Layer 3 of a small transformer language model trained on English Wikipedia (12 layers, counted from 0, width 128). Numbers have three digits each and are written without spaces.
A neuron's activation on a vector x is GELU(weights . x + bias), where the dot is the dot product.
The model reads these tokens: ":" " " "19" "78" ")," " while" " ad" "m" "ir" "ing" " Sch" "ip" "a" "'s" " char" "m" " and" " t" "ast" "e" "," " points" " out" " that" " it" " is" " not" " cor" "re" "ct" " to" " s"

The vector x that enters this layer's MLP at each token. A number n stands for (n - 500) times 0.0081.
0 ":": 530596375619527470512491425463485596492520512403464603406479518463478333366515438436402392664457466531565476366482536526515525632406439541421567544429483528456588563292487442425328491501498566583551814455514519499501509520496647456700444532559511438502527389520533353459569595572615661660466643598480531483494609408461453498531484393593410611383381428511612502459447510456424542579627
1 " ": 527523406615530458341599418463564605618465610533378471501604545537486372565513511385503682544495428491642515538530471525517699542398412538376506585398226502632586625201400500189356465378496906494418689469393517573548645472451565500651462546316592449458616511433520386372662555473425534544426614427512516420401552494645645585593475445652435619458474391539470486534435450410304626474470
2 "19": 535642494605502645460544451385481574583330538520433478573508484587447332458535365341430532548478379496575436512651419609471650536352412637366534562359335481513493587271470642385388436419660907538483630447452428530578659554561527400648498692387455392505654483502526429403624589492458500599545687354460461428338460528550602448528470582685436589478401533476411516643580432458350643579345
3 "78": 534568430501546638458421443429485634548443565583477463624525488548532322475422492375410466498482421560504348560515462577442529540446390582412511507386291469545491620256557541272519396433653938504398602479461485539450736567666708559672530619354391349526629421482603499266620521462311523580611609481476500385379541604600431512472479495679541629440496615464530558463699445418413577601337
4 "),": 576559380577490502450562421474428654495624513428567422502520693509384300391389460432429453679431359489497438485572463507590607434387495580406613646449384513556485560329482480373494477421654752471397632527412563484551607523501569468811437670304514327546666548576673348379660531345456612570511561429362529422474605553610547543471574488645441663568424346486562560524617390467419469446273
5 " while": 627492484482517400508539357431339540507356578492589457561433701491394410469508521381571530650420328490492424456575445525588613534436529620495518517365313529502569456391476508276536507444476782523521686506446536566474643538508446440656441578382596338574721498608489412301610541436416573556585482462392577430653575574550522544466500592718409573382389434539680522578583480349481531536318
6 " ad": 621598501497570325505706346455490473674618510456426354560484488440489460578433546393648694577430365555572468336564322526626563504502394564416665481440128512545592505317440433327412427419664818534495601569427519518493565634532498427478508517289704371632541475539535483460602535483462534561440556366464704404548562494588458557596459596549400502453389220550564486651582572433288521643416
7 "m": 575597512488692332614418329412514642490477512579443535590498517439513372519428429414458607525511403568529539599462358452562539602477520489444439597435369524509392511376477582277474539450691851470531688658369587467536645577550614431527442661428627330480504415523526438570734620470466449610431635406466611348451591462648412505565295575568458485479421395454510485581557518484346427598329
8 "ir": 543633479455517469548508434426535533549442618513494563478446547476524480356582372427427491459533352504587457526502420602605496624452563509349501450422385434546416598357445523302507650403579927523485704700448531472492661601520556448605516654353578319493640525343644387456626520450403509619534619336437565403466504566635436563554465614583473355409507497444472468430650581464288494508367
9 "ing": 542577419467405524625477455508516588497400550463436554479541526378518257457460592356344651561485347565609502524595441542552586535495443553497622518449285500532466504418414610310468461531562794515478746492464551475527656583495558488639628442313555283414577528599664515435590516471462665549659549440456552338482522571504448532533433602599498416517460316548517588525604450368365489559243
10 " Sch": 612557463456546403622693323522439519519526540439473454581455590488454255561480567254545635447396435558550391528479491535651689603554577609403494556414509477549522641287542481338429508423795873638540579515572424427490482584537337461542519562264616421450563517505514436282554508565451548579548445424420604434456668572572480604411331624557552488570503304506508578543360532249418464582456
11 "ip": 604522523474507411554609462612519596577497533516379526548508593412408369465488567385454583447428386704507488452491334481536568598555545627374629517282216434613460587413529413303582565454613849505546698633386472346548471575555611429550480529301514483515518557467660430371526542565413586675536530431452684393360392576530496539416429532649559434517463365512442369492637542353474555631477
12 "a": 599486365523548464515596435513465726448510507539526487514509596484349314475433523306483552392439427589607471603552405538580542467484380599513597453370260561519548567369454420320527514536642871507500738521359375430550534513650433459544556566293515334521584546569655416435494590445374562704588651332535573396333627521553467563459582519576587446512546484556530494471629587423369388638364
13 "'s": 639511312548504437530534538503557679560581524558623487529455597392378248477435607301598577606453344513560485437556463527561628465449449517493496537410246348466534646335490483334469443407603814522467697523449556470446594515468408486675594554140480344524495684544576413455558520458443657450512495411522612421551570427572414503512460617730493493438383509597621512486635581426371514627334
14 " char": 548499498393630428544521377514514479411623610461452390507559515443416327469575620346643613631419379486563431553556607524567546547421493515428356507317393399493494633308460601328408611350709861528483622534477475580586635651512436531561591445164490401569662511557619565465530416449494605530486579337408501462326441452718446530489447590522577417463417309459504688520630551503393492704384
15 "m": 561517398491633327623410333504502737440500522561424461598515511455500298529419517338374613430495431558484470567543424545541545563500475424504471609433498478484485557421483545334519541461688917463610728579471582420533629578563490434579469562268489461554544488598638406555718561454502514651439600364430600408403644473700343425462301563564558480497511387386495506593623474468400449533309
16 " and": 586579343518516460557534405487447574562496634469638356512493662484426372494393545363507551716495449479544448497520421468538642485496514429454517510445384445504495392387419502351442489485573819468552766505385477486480614555378410536701525539185466504594719578621515387337635512451547632505617464422444607358459503568594420509569394543564596470479440469475558489511638496495389520546230
17 " t": 674523357615435416479475366536547572558492514491429456640491739518490309423473536404550620508309490591558477467539514501699514633615357555451576486434224364519506592254402491299366480497584825489437646495395498479565563514526467550533644480290464446532545600586544488403678580538438606479496480369333531417433470433676549629506571755489606475488445372476566415570510515531353508603345
18 "ast": 571544438470400387446466452518506819672523472459525547630514682574567404442436432426432594452323434563568470510724485564515594555444455539439606506359381376518521589393482536364435541448561977504423680531531342447582551502572400501677479544198491417633406584609591424397497509520561469515474506403505626358432463577561367547481558622538658427549412384421487344454597599508327597649325
19 "e": 623576273569410405542495460391512801489457580436509504560492608506501233439426526439484539404386382639517465532593583498528468490485380719438583538459477514522482556474440512304563549542563896570504750442471421466498480568443400523537553517171420436484596601621611437486592568480392517663554582358518536391411632485582334460510454551539613504508545444478510443603574632416417504634237
20 ",": 642422234490486507558570471517367618526480490495565397560481732507342333471376540370507484665397412542610473513574402484518531592445445584463571563399483408597499537419461510361447547398691740538508732484469517519462560537436428547788572550335515419556570562465506391386698499443442603552370565346449611401475572539640431495574449505561549481562396466455554593558561494475428504522230
21 " points": 581375425488514377583492469344490569468427515382479566551580607376469256483488609433623556598360431732562421616459457462459675493568378525607637565415246494591565548369501537420421540480633844411522608452497494504494575646577411510647668406248550471510572544610542540289577593446521652524463597417423574391313649379622426497470382635567571391540383340474598525659584571444383518455268
22 " out": 460524462426411344663623419570418436500417538474384396568575674389490402478598519397553591647305373637548493421598621479519717556533363603512569458421231453711555499430489607372333469526548663439493653540510468482361528584631518539513648462266438388568562563462514503371607525465487720505395491486487597379369526540567448486525394671500583425497364389460559539618606584465485470704266
23 " that": 617357329464448371625439428488423523557455599548716559595540638511290418532394490412506496713447401628462460515474519517527720606479500574526592344377372497599562475428457593443464519398471662536473680488504453519476462505525412480664547450327466421524518532519541453392672619530492507523527465463541671468449523344632384587567478574560675395428474445354570520579599544394347524577255
24 " it": 645443413455473351478453387503495601561417628428597492498506531500402378680442514424539577653393522686395453598576557528486631419456409623604608362423392417562501541356377429499445469405526782477531676495610505536470604547484413463718599412349378327487556653424525464445595544617471610486379486485581615437364384437673447590631380545557600455466518374421561515553559597414440437699245
25 " is": 468530313571501340564467441500445584428502546403619448575442590465334317562449489438622584561412398580585361517591484521485660424454414654500702526397409415517420556432384399464375561439601649448634594450541540563441666504430504516722669476244463398518452593505498359271560551453500684638409471491525569457512523576630420517678394756586491388546430630397536479575555546538384542654268
26 " not": 492427387441411316590348487466487603554475618435655419441503682543425306487427468456646470606428492576489387494541573501477589465458405557573581456346304451599520493372392445344472492376494623417644587395619569498458628588507484543760721569302530459584457568496456434421648546420536569540390591512461589467319467547647611490718457685545542376559452477435529399603634589536300493516382
27 " cor": 494444340376492317569504429468497472683564597455461383628624556495543539414478511427661567591417482626493332353499607526586661560492419594373608490497274374602551509401405602436429624410632767533497557531375376444410406606432542454520620502051545372636485499528470468356559474485629692540377380454442617469473577523631401547608399597511575448473476452507528579499618704530364544688365
28 "re": 438493419527466362393415457532502657547465525477460429536490650487590554557420515457511446508513426640571356589506556434564515538509459508467481353417362494666490445483423465271462592237558658515704590577555429420474504650463484539492546649149609392563530679435495392459548559528585374667521565400496595470299536375542369444688444455629685436471552570426521517597537758516416462739286
29 "ct": 432392348477402282602468532517564492637486597494495482516550497477579327475520571386495594490483476459537455531505532580508590603525405588455598559443402470525502447455412451423548526347640732534484599457510436423466741535526484468664718590252672463425396487472389482458589697509506447710574465334424569453464519615565317455665421596548682407610550333489559365507695517504264475610231
30 " to": 524495313458242449603428457530451586496457603488676477585489692563469267573395546364555529611455372500602415462535618565507648590593428537538582501528360346497466357495420501357430453328445683546578618411471489487491480570563496497609668521264453455553533570502418351431642569476434624575489475433463641472474506632642406567689438715464681385497527432431611506569459500479366501616262
31 " s": 656419312570539394643534421545530560577479598484524448618481675537396376519529592468632638518363525543574476505543647427539489569544467562350569495419363437627478573382445468296383528525590723540515577588369522442583565611530432560525757377114500482548422603611422391380567600395469392487428452388353510404471458387650434600596517643448517402490595352480580459602447583515460461716250

Each question shows the input weights of one neuron of the MLP. A number n stands for (n - 500) times 0.0026.

n32 (bias -0.241): 635615622527564497529263503400398301497623603693472526379606383543453605445407453490466559551764466450235382510525390395413428595476544466287445345576557419398372657355390480632456685633283548503690345483544483643530452442563706557524401280514544561584398594293351352465452666541506528605589577532510453431558625574480500514659430566756553300655528564291483516594370500626157334456580
Which token does this neuron like most? 8 "ir"

n461 (bias -0.100): 533437509711677506410550596583771304450513441586537479394503530617413640448623338417390610423608526539546581538524719723402382434484570474459448282414503526281483644664617403426385389478481524491556397477478381500642640245426719506632678703484445568587574365538668579430406509567557530503295649525405390750586461494531519417678490405599449539510567614513516562532342391607641588657403
Which token does this neuron like most? 2 "19"

n486 (bias -0.074): 643549488446604444355425473415573576662441380588693562549593676471719408517587515543440451581539447467488494432706440598602512566399406403649350655597577512474570299500614601571462608506485483509548592587246667538527480503466580679669336379684649469488500500517405494553492674712508593443456482506608260459525538571486318540491650485460412369382641517548407557468558529595545444474313
Which token does this neuron like most? 7 "m"

n375 (bias -0.104): 530537602457572347619538536497545677554423460537588478573538483449546516700740603349356389564739484524480578620356407764600667608552484402548441428493393336494433272385683454375513583572385595404643427447471540558572565530568569675363599373723389731438680555525497600512522560466433497256474460415522549433578660367407335319437610320527597644263625512407434352390545555632493394434491
Which token does this neuron like most? 15 "m"

n314 (bias -0.155): 535526664732590481625576611682418380591451588386327688485430510482559545307275439379469331436475522543554612392650396669488449343643411379555400445475399300500401404336634559578444343428500480597529503405346427696553462484338385457410494441511472768571534488428323386453634404413407489407436532643476371627571509599464473436706469684627462329418532447446428371355427540477519516476532
Which token does this neuron like most? 17 " t"

n401 (bias -0.108): 579305512597704374429551448457473565485375365668436421554533589327608554509512430433295479403431429451450478580507629440662516377339629383494588561665414460599494401582506565509392412506441547473408595569601560631618550509322546525444581318719404471414528738563395487407616515619517529596336293485436477623394383598527389373424580241548583491393602485591415375353597632439280497292526
Its two highest activations, in order, are on tokens 1 " ", 24 " it"

n226 (bias -0.115): 627441566557600452422495430604553507545353538412478564586542627550430552632492543475351508665547595515662514497443442437567503584511508508564513497406598644432481366561394587603317656536400614511481468500395608476541584322635341350422666594507481503624383592358435558714571440668556355537450416575471385523577573546526668392379511688497467592558402549613610588620463508601473438526584
Its three highest activations, in order, are on tokens 17 " t", 7 "m", 31 " s"

n96 (bias -0.221): 462615349453466482302647454561488537521570434673618421551470576452568694500618485351519608534343417531544574494331428440476478482602647469381406687209540466551560449599357515429528569473355442461516385757574513467420448494529451445562509409584602399620509488659451585477369334604407386458715602373491582676576318454569302535362463547513268720421439659607450494317348573593437413457567
Which token does this neuron like most? 5 " while"

n18 (bias -0.204): 589449731390410550637633423599412652394567393618667512554427545424395551562667448810497455385383503397491435414706465518479440588407398639494609464401593644591516256451558569500410516416503553396360510503577446573254450585386544626664428311553609595503303556536217497327506482450480486389521574601418603423470469525585539510500580608433509634424371536314453647401326469397544571389635
On which token does it fire most, and how strongly? 5 " while", at about 1.1

n299 (bias -0.209): 628463531781471276425635443429420332416355275635500527233647405525528483476752324456525444620471439602496368426590616406672664556514592329461707377441537274490394628598430525755571529651489587426482272413287273546403530496388621574603572635549525462368690464517375449443429682500483365372318496565644489515418450479312413229485500358526477378672604381500337638553324443674330537444645
Which token does this neuron like most? 2 "19"

n337 (bias -0.199): 497550352635529497368497616704617674511613419409645624400438579463500450358609568465537356578364514423541511602419509578506276422431412520585511530462583474583430445615497517592301526448500462550407591494369579433629487706446423664412324605507489467583420583500463671656532451428519466522623556423494409648345529381506533362523460628389452643506476514471373415675506375512219557383500
Its two highest activations, in order, are on tokens 19 "e", 4 "),"

n389 (bias -0.129): 503500529513516395522490579611506591545741463396517503573568240643355471320642406588447375636634493342604385556580376442471618372622209421428409266497436331465673500477422454666411580519427590455668307450500490516276500567634632513464693500598470500395503477532441523491649484497417643372416575383597489614745510228358538334507520493412417487641561519490503249565464340353564617719562
Which token does this neuron like most? 25 " is"

n442 (bias -0.143): 626510477560560573647341348285360390406441432507438421477301398507510458685373526579346571533605550580327363500654588529457429720413546520628475580459422413484551309415779386550593483628473444467422461381500579648587387470458690249736574479548557574364517666526480453487434522588516374587510418625722536615408537281448620486677364463510463340582552494608649423368258745500446430279560
Its three highest activations, in order, are on tokens 0 ":", 24 " it", 26 " not"

n368 (bias -0.135): 550401304749552371382383479411591480386509365528596410464497399545638479521708403373361383366444370472421451371416632362713547644432451617482547333661626463536684551581464451525601397381410387530626336647491465421497570441407506531411531655503358448346410401434512506459395461517410543503491163618488585444435522623446518506371647380551577274595567524346556550540652356612343590524497
Which token does this neuron like most? 29 "ct"

n94 (bias -0.126): 415541545333420466544416482506314449593494456497500665643639541425405313456392485450358494483491568395681491573642569395476422521488695335470459407387457367372604473563533423534573342426408454497613451519537595521614275285433515385537441239461645681375398506491423522630500465460520489435611547671470578589602528494482464739691607487626480598534576356562621275457397424557276680329500
Which token does this neuron like most? 30 " to"

n267 (bias -0.274): 383461603558392722430398393550525474429525352474454569445463588444544552616743591458481404441552363667448459371467645410572565475564569389509491633428429503531373281404500414637354503454465231413714436380487549547611581207337541708433478613505398436332436484568618519509659469485548535380544644628310378408421529671435367493464405737513450500351500470309745463679434409516465374530464
Its two highest activations, in order, are on tokens 30 " to", 25 " is"

n414 (bias -0.136): 560481440382633639355599522384485483355546302320484564428506462360528596533391473487332500557447708623632413568415679536457393407506586512613594455437408404440522539476381599506512387491333584370222326314460583619621605629293457601509584432487587604457497451521395487395404432500471494491676503675549734447665559303560581510323475459554494419573430645667516521558518794542688439441547
On which token does it fire most, and how strongly? 21 " points", at about 2

n70 (bias -0.211): 521589590315494473534543476585425388586351632479604492388544585451488343418355447625622497490581411590485465403503566549570506503592406485672508509461393438339630408555573340740256362588390461410491447413397539430432478506441367737745274550611491375382444512414326482508556472594628407517404500630390437468514512476477655509615347334624442497560341413359470534564520532580449330397430
On which token does it fire most, and how strongly? 26 " not", at about 3.7

n343 (bias -0.232): 371411604483421576424322342526494488497683439544308553613360575516401558309584412578590310352497500558564613533336544494572842635464342441477408521388481633552514378399278547530546534535354488454683380729549398663537581429490540175430724507548423483441453493568400490675509589410503555445454462490341440493370245490312406292707441493510340540371603418409450353559552391424322552399575
On which token does it fire most, and how strongly? 26 " not", at about 1.7

n322 (bias -0.146): 500649405503391479381606629701399454302637509452482648454445358419333526415405488470397449622566662568389462640546333448686713614600532333445520580449514521322458489552488506343371482733535503491443628527658506390450503431328397415391782519500470475544462482580609560486567398558481516443523536517367381519677421465563511424497289515415552538470567562593297387404494447528596540354525
Which token does this neuron like most? 16 " and"

n446 (bias -0.128): 509618564371611526508577633506600516553435350366624570566472701478381417495400610564474572664474474613457435565446584589494419588494492508537465417369550651503348373486371355509364653618526650598538188361537395693457497491447506528619368434454509674514311313486344575484548459666417377481553538486444603552554449347483647462366393480625563537578438470564535459418338492550465663448556
Which token does this neuron like most? 10 " Sch"

n78 (bias -0.241): 546528380618585282405510460497610468464431573546428588528492445382375634477479463676411422517457489532505444389475627448447484352569439468381370578505560441544544513479419701538473622590642477641519580524476385610537467308427492410385557329452358362574393316510449440525570377457390552531471555679338432601457508619531461412377479566451403521478497388397538526421348582714614600435540
On which token does it fire most, and how strongly? 27 " cor", at about 2

n91 (bias -0.180): 573624414500471562431446542407408338697522507503446503424532384503575667494494455644389557528497406557642445419343520405529450345367664629506454615393618539570406500694455523333364691472265408532341642579455380545308577629466672561422434439483451582733480695674637563518454641390299500415653400544717663658630432296614554590523387547453270370480490587493312390419471465456361384361420
Which token does this neuron like most? 8 "ir"

n178 (bias -0.154): 494539512601435410470518481633546621454451440583548311406439462433690407640579466510641512497551297301510481327402592482758554400575417671408542337346639625633769491497491547425500472476372324509580510652562561595537532396445375475453616526731519658475406432464575579556676428362439448579500372449586387403595572506369276484478345503545491387392477586338367563343503571623269513584544
Its three highest activations, in order, are on tokens 28 "re", 29 "ct", 25 " is"

n485 (bias -0.168): 442612444461494491491626649423800367494494348518453503322379420535467474543438663429578383412625539450509596428443585415518570366497378587482663472371511560614497453573586617437521467459440520471656650567390463426389407256409431539293367317533476506626536404276542485545511448514542500520503519517356430325469422634614272583518783666417581533564494534509546665381615277509476519408441
Which token does this neuron like most? 12 "a"

n278 (bias -0.105): 490547683292382513450561393416455491500432490627537602395429463452601617462452665335635370215493526594493339536538583481300470424546766624513544572517415520561547592593542342500278517598546306551463901533503503436552389570603520416582487562453484586585467510567507473602460251506346455630519433362445605437422552526353615574477383493426503539708429528613563661513236442609443367191627
Which token does this neuron like most? 10 " Sch"

n97 (bias -0.249): 494539379503563430378568241626516500389306336552516437491575565378528641703385378562602592634535776444296592355460368611659464515471456658581512470285500538457471451453562503490557413662344449413273463523346529547379622539586601434443404527519351457513490548626370435557545402440423374644575559403491716691434471554469420275390531740419482551532356494313458570506681557464545447517733
Its three highest activations, in order, are on tokens 6 " ad", 5 " while", 7 "m"

n493 (bias -0.023): 360590384616441646563549581648305537558568399526532532476390526344341533610628586330456479629560859477475269664392354506648465552428488497537497546631424519206449554735518641375503570665378406494408666551522269574541409589526369432537487575545475474534487475376247338509673554564453532630463516485567586413551593531491494497379556404583514566484506708573396539481479336552414480413406
Which token does this neuron like most? 20 ","

n492 (bias -0.179): 504588479432408493350641542535514474414573557540214497335399471378454548608497343700649469304558120359543571521504507434531594349635518800594493437485540486452609383514497436674172557582415264597442786421405616472550517439748581588479728526488464422429386603356401381407600377593643399541361504459413425489743525546604555456576690688344507461786438683543364377574517363371468563565507
Which token does this neuron like most? 25 " is"

n246 (bias -0.182): 422480500413797368494429287349484290542419450335428344484591392539572401446458643486570359414346583534456437588455480477425264616417729612441431545476540278625585423526325553653510540494470292591561626480388402594731540624438692526549407403534636570513639602699668460590484465302565592372594469595435602823569658628432603446621507642503368424483432576564420573291500464599584503448450
Its three highest activations, in order, are on tokens 14 " char", 27 " cor", 0 ":"

n109 (bias -0.182): 401491651466546466588528415384595437525548425529532462392385503410460450448511559459669467494616337387541677483698546550598262594694393389593383420380447262489500494511388303649324425571557484438517409619574529542369406341485423492491437500430583398491468229450409529521621500492626537304455615489444509546432509585324558570660610500503471474538627470401474541607677373488422414532430
Its two highest activations, in order, are on tokens 6 " ad", 26 " not"

n28 (bias -0.144): 370567382462553593563618574380518537548485522636455626581506487683339680515746423433494434729431450592525658435477283548500674539609531466693503574602315562400666548612482519491519544509544634564560622623284510344522626380662450601441466477619428654559572590539438399488401279567657362428533522622442328430518515506370397242452596554446454441554577547595424324512567731426569588400515
Which token does this neuron like most? 11 "ip"

n464 (bias -0.094): 509525494433590602419585443506506566485521256368581682407411315411452410382303640571560456650433611667344467497522448673547623623587610581527520475466570524602494395541479470431635597500581384503488382491497417379542424488453461667368582481736551665560476518544680424353588616497435269456397673494285538468592332548456424519503634417466469627611646357503491387488530524450350660505653
On which token does it fire most, and how strongly? 11 "ip", at about 1.1

n146 (bias -0.059): 567553661632500572589480459398544468460449552637575484407470750517788596526490408578545396515598493624416242493355601443351588580300503339439376475599551600564528580305710472749753434503483503443602295664562422656307468399554424445644753399564583471390431610660572591587604576513448548660301316408524566378448328572655671479472442493606183452500454559542563474234510333425493482620458
On which token does it fire most, and how strongly? 26 " not", at about 1.1

n33 (bias -0.101): 743470428387455494515469343526519559268503526408347570478453352541599516512579367632610397465601526515349696283537605503418434572635408446598681450500650397487368519648541710461474562745377482604539442490641536608468630555564574395689494257558600286538513471431535811243500494415551420472434444475327620535528584574384491668572446628282458506454437577484670488433554551370405591421336
On which token does it fire most, and how strongly? 9 "ing", at about 1.9

n251 (bias -0.143): 426468341348578494406432492417631299473334514474480558549588574519380614578618657546480391576384520557486548528644506459434412565444835628547372482606510688495761619423401514303464432419388524470497351449514296555615426543404570450469475535538593529458458556554458469455382468626445443386437543610588297503519439497568340520603486489446417550580367444599506656561561525564446506419503
Which token does this neuron like most? 1 " "

n189 (bias -0.023): 516538541415413505442472565573536546310383513503424550352526384536613650490521315514608428303489645451468466492458447728461433444550325503518520495319623458469462661667508540421634497619656460515607550337505468567532582559582555536458603381424526425413585458382689537584480573327621510579536579490688385542550500563402480505511576492592561484462394535487468556497404547366655431521411
Which token does this neuron like most? 12 "a"

n295 (bias -0.161): 647616402487538556608433407525681552552590490570549376497512426426341555587546525526434479622347450379446362556678548390512557460472540628574720578510660607658355321524574462443528399524450485380318530490484416549531438614422675218509554572465484609547399669688547557565473467424418567570592587548518547807443456270708500539222534436510349393516539721506503401481355373526573343434689
On which token does it fire most, and how strongly? 4 "),", at about 1.2

n176 (bias -0.099): 619620431491619445429497381567503469569400447350560488369485503500335592286617591314537554290506521540478426375584587381355481455537764427591564516641645534461500482467638463592555568760423506530503419590406063488589382388551644412488586545516448448442525573565540403483350609675417605613581595415638431474488482588455610491537591466381329552466402424295435497461431497456708442460393
Its two highest activations, in order, are on tokens 12 "a", 11 "ip"

n16 (bias -0.227): 678341697524578442526440558659493591497389386517383403401342671634497510644346362504541527667517418481608579731396673673557706430760571456679425425465459308370563301393382531459531697319425461624423464455578472453483313413607353493524397640529387727548576452639285660381458658635487519301513764503580431662721558551517547518702578430444583455388443396632521342514446466582451579399606
On which token does it fire most, and how strongly? 30 " to", at about 2.8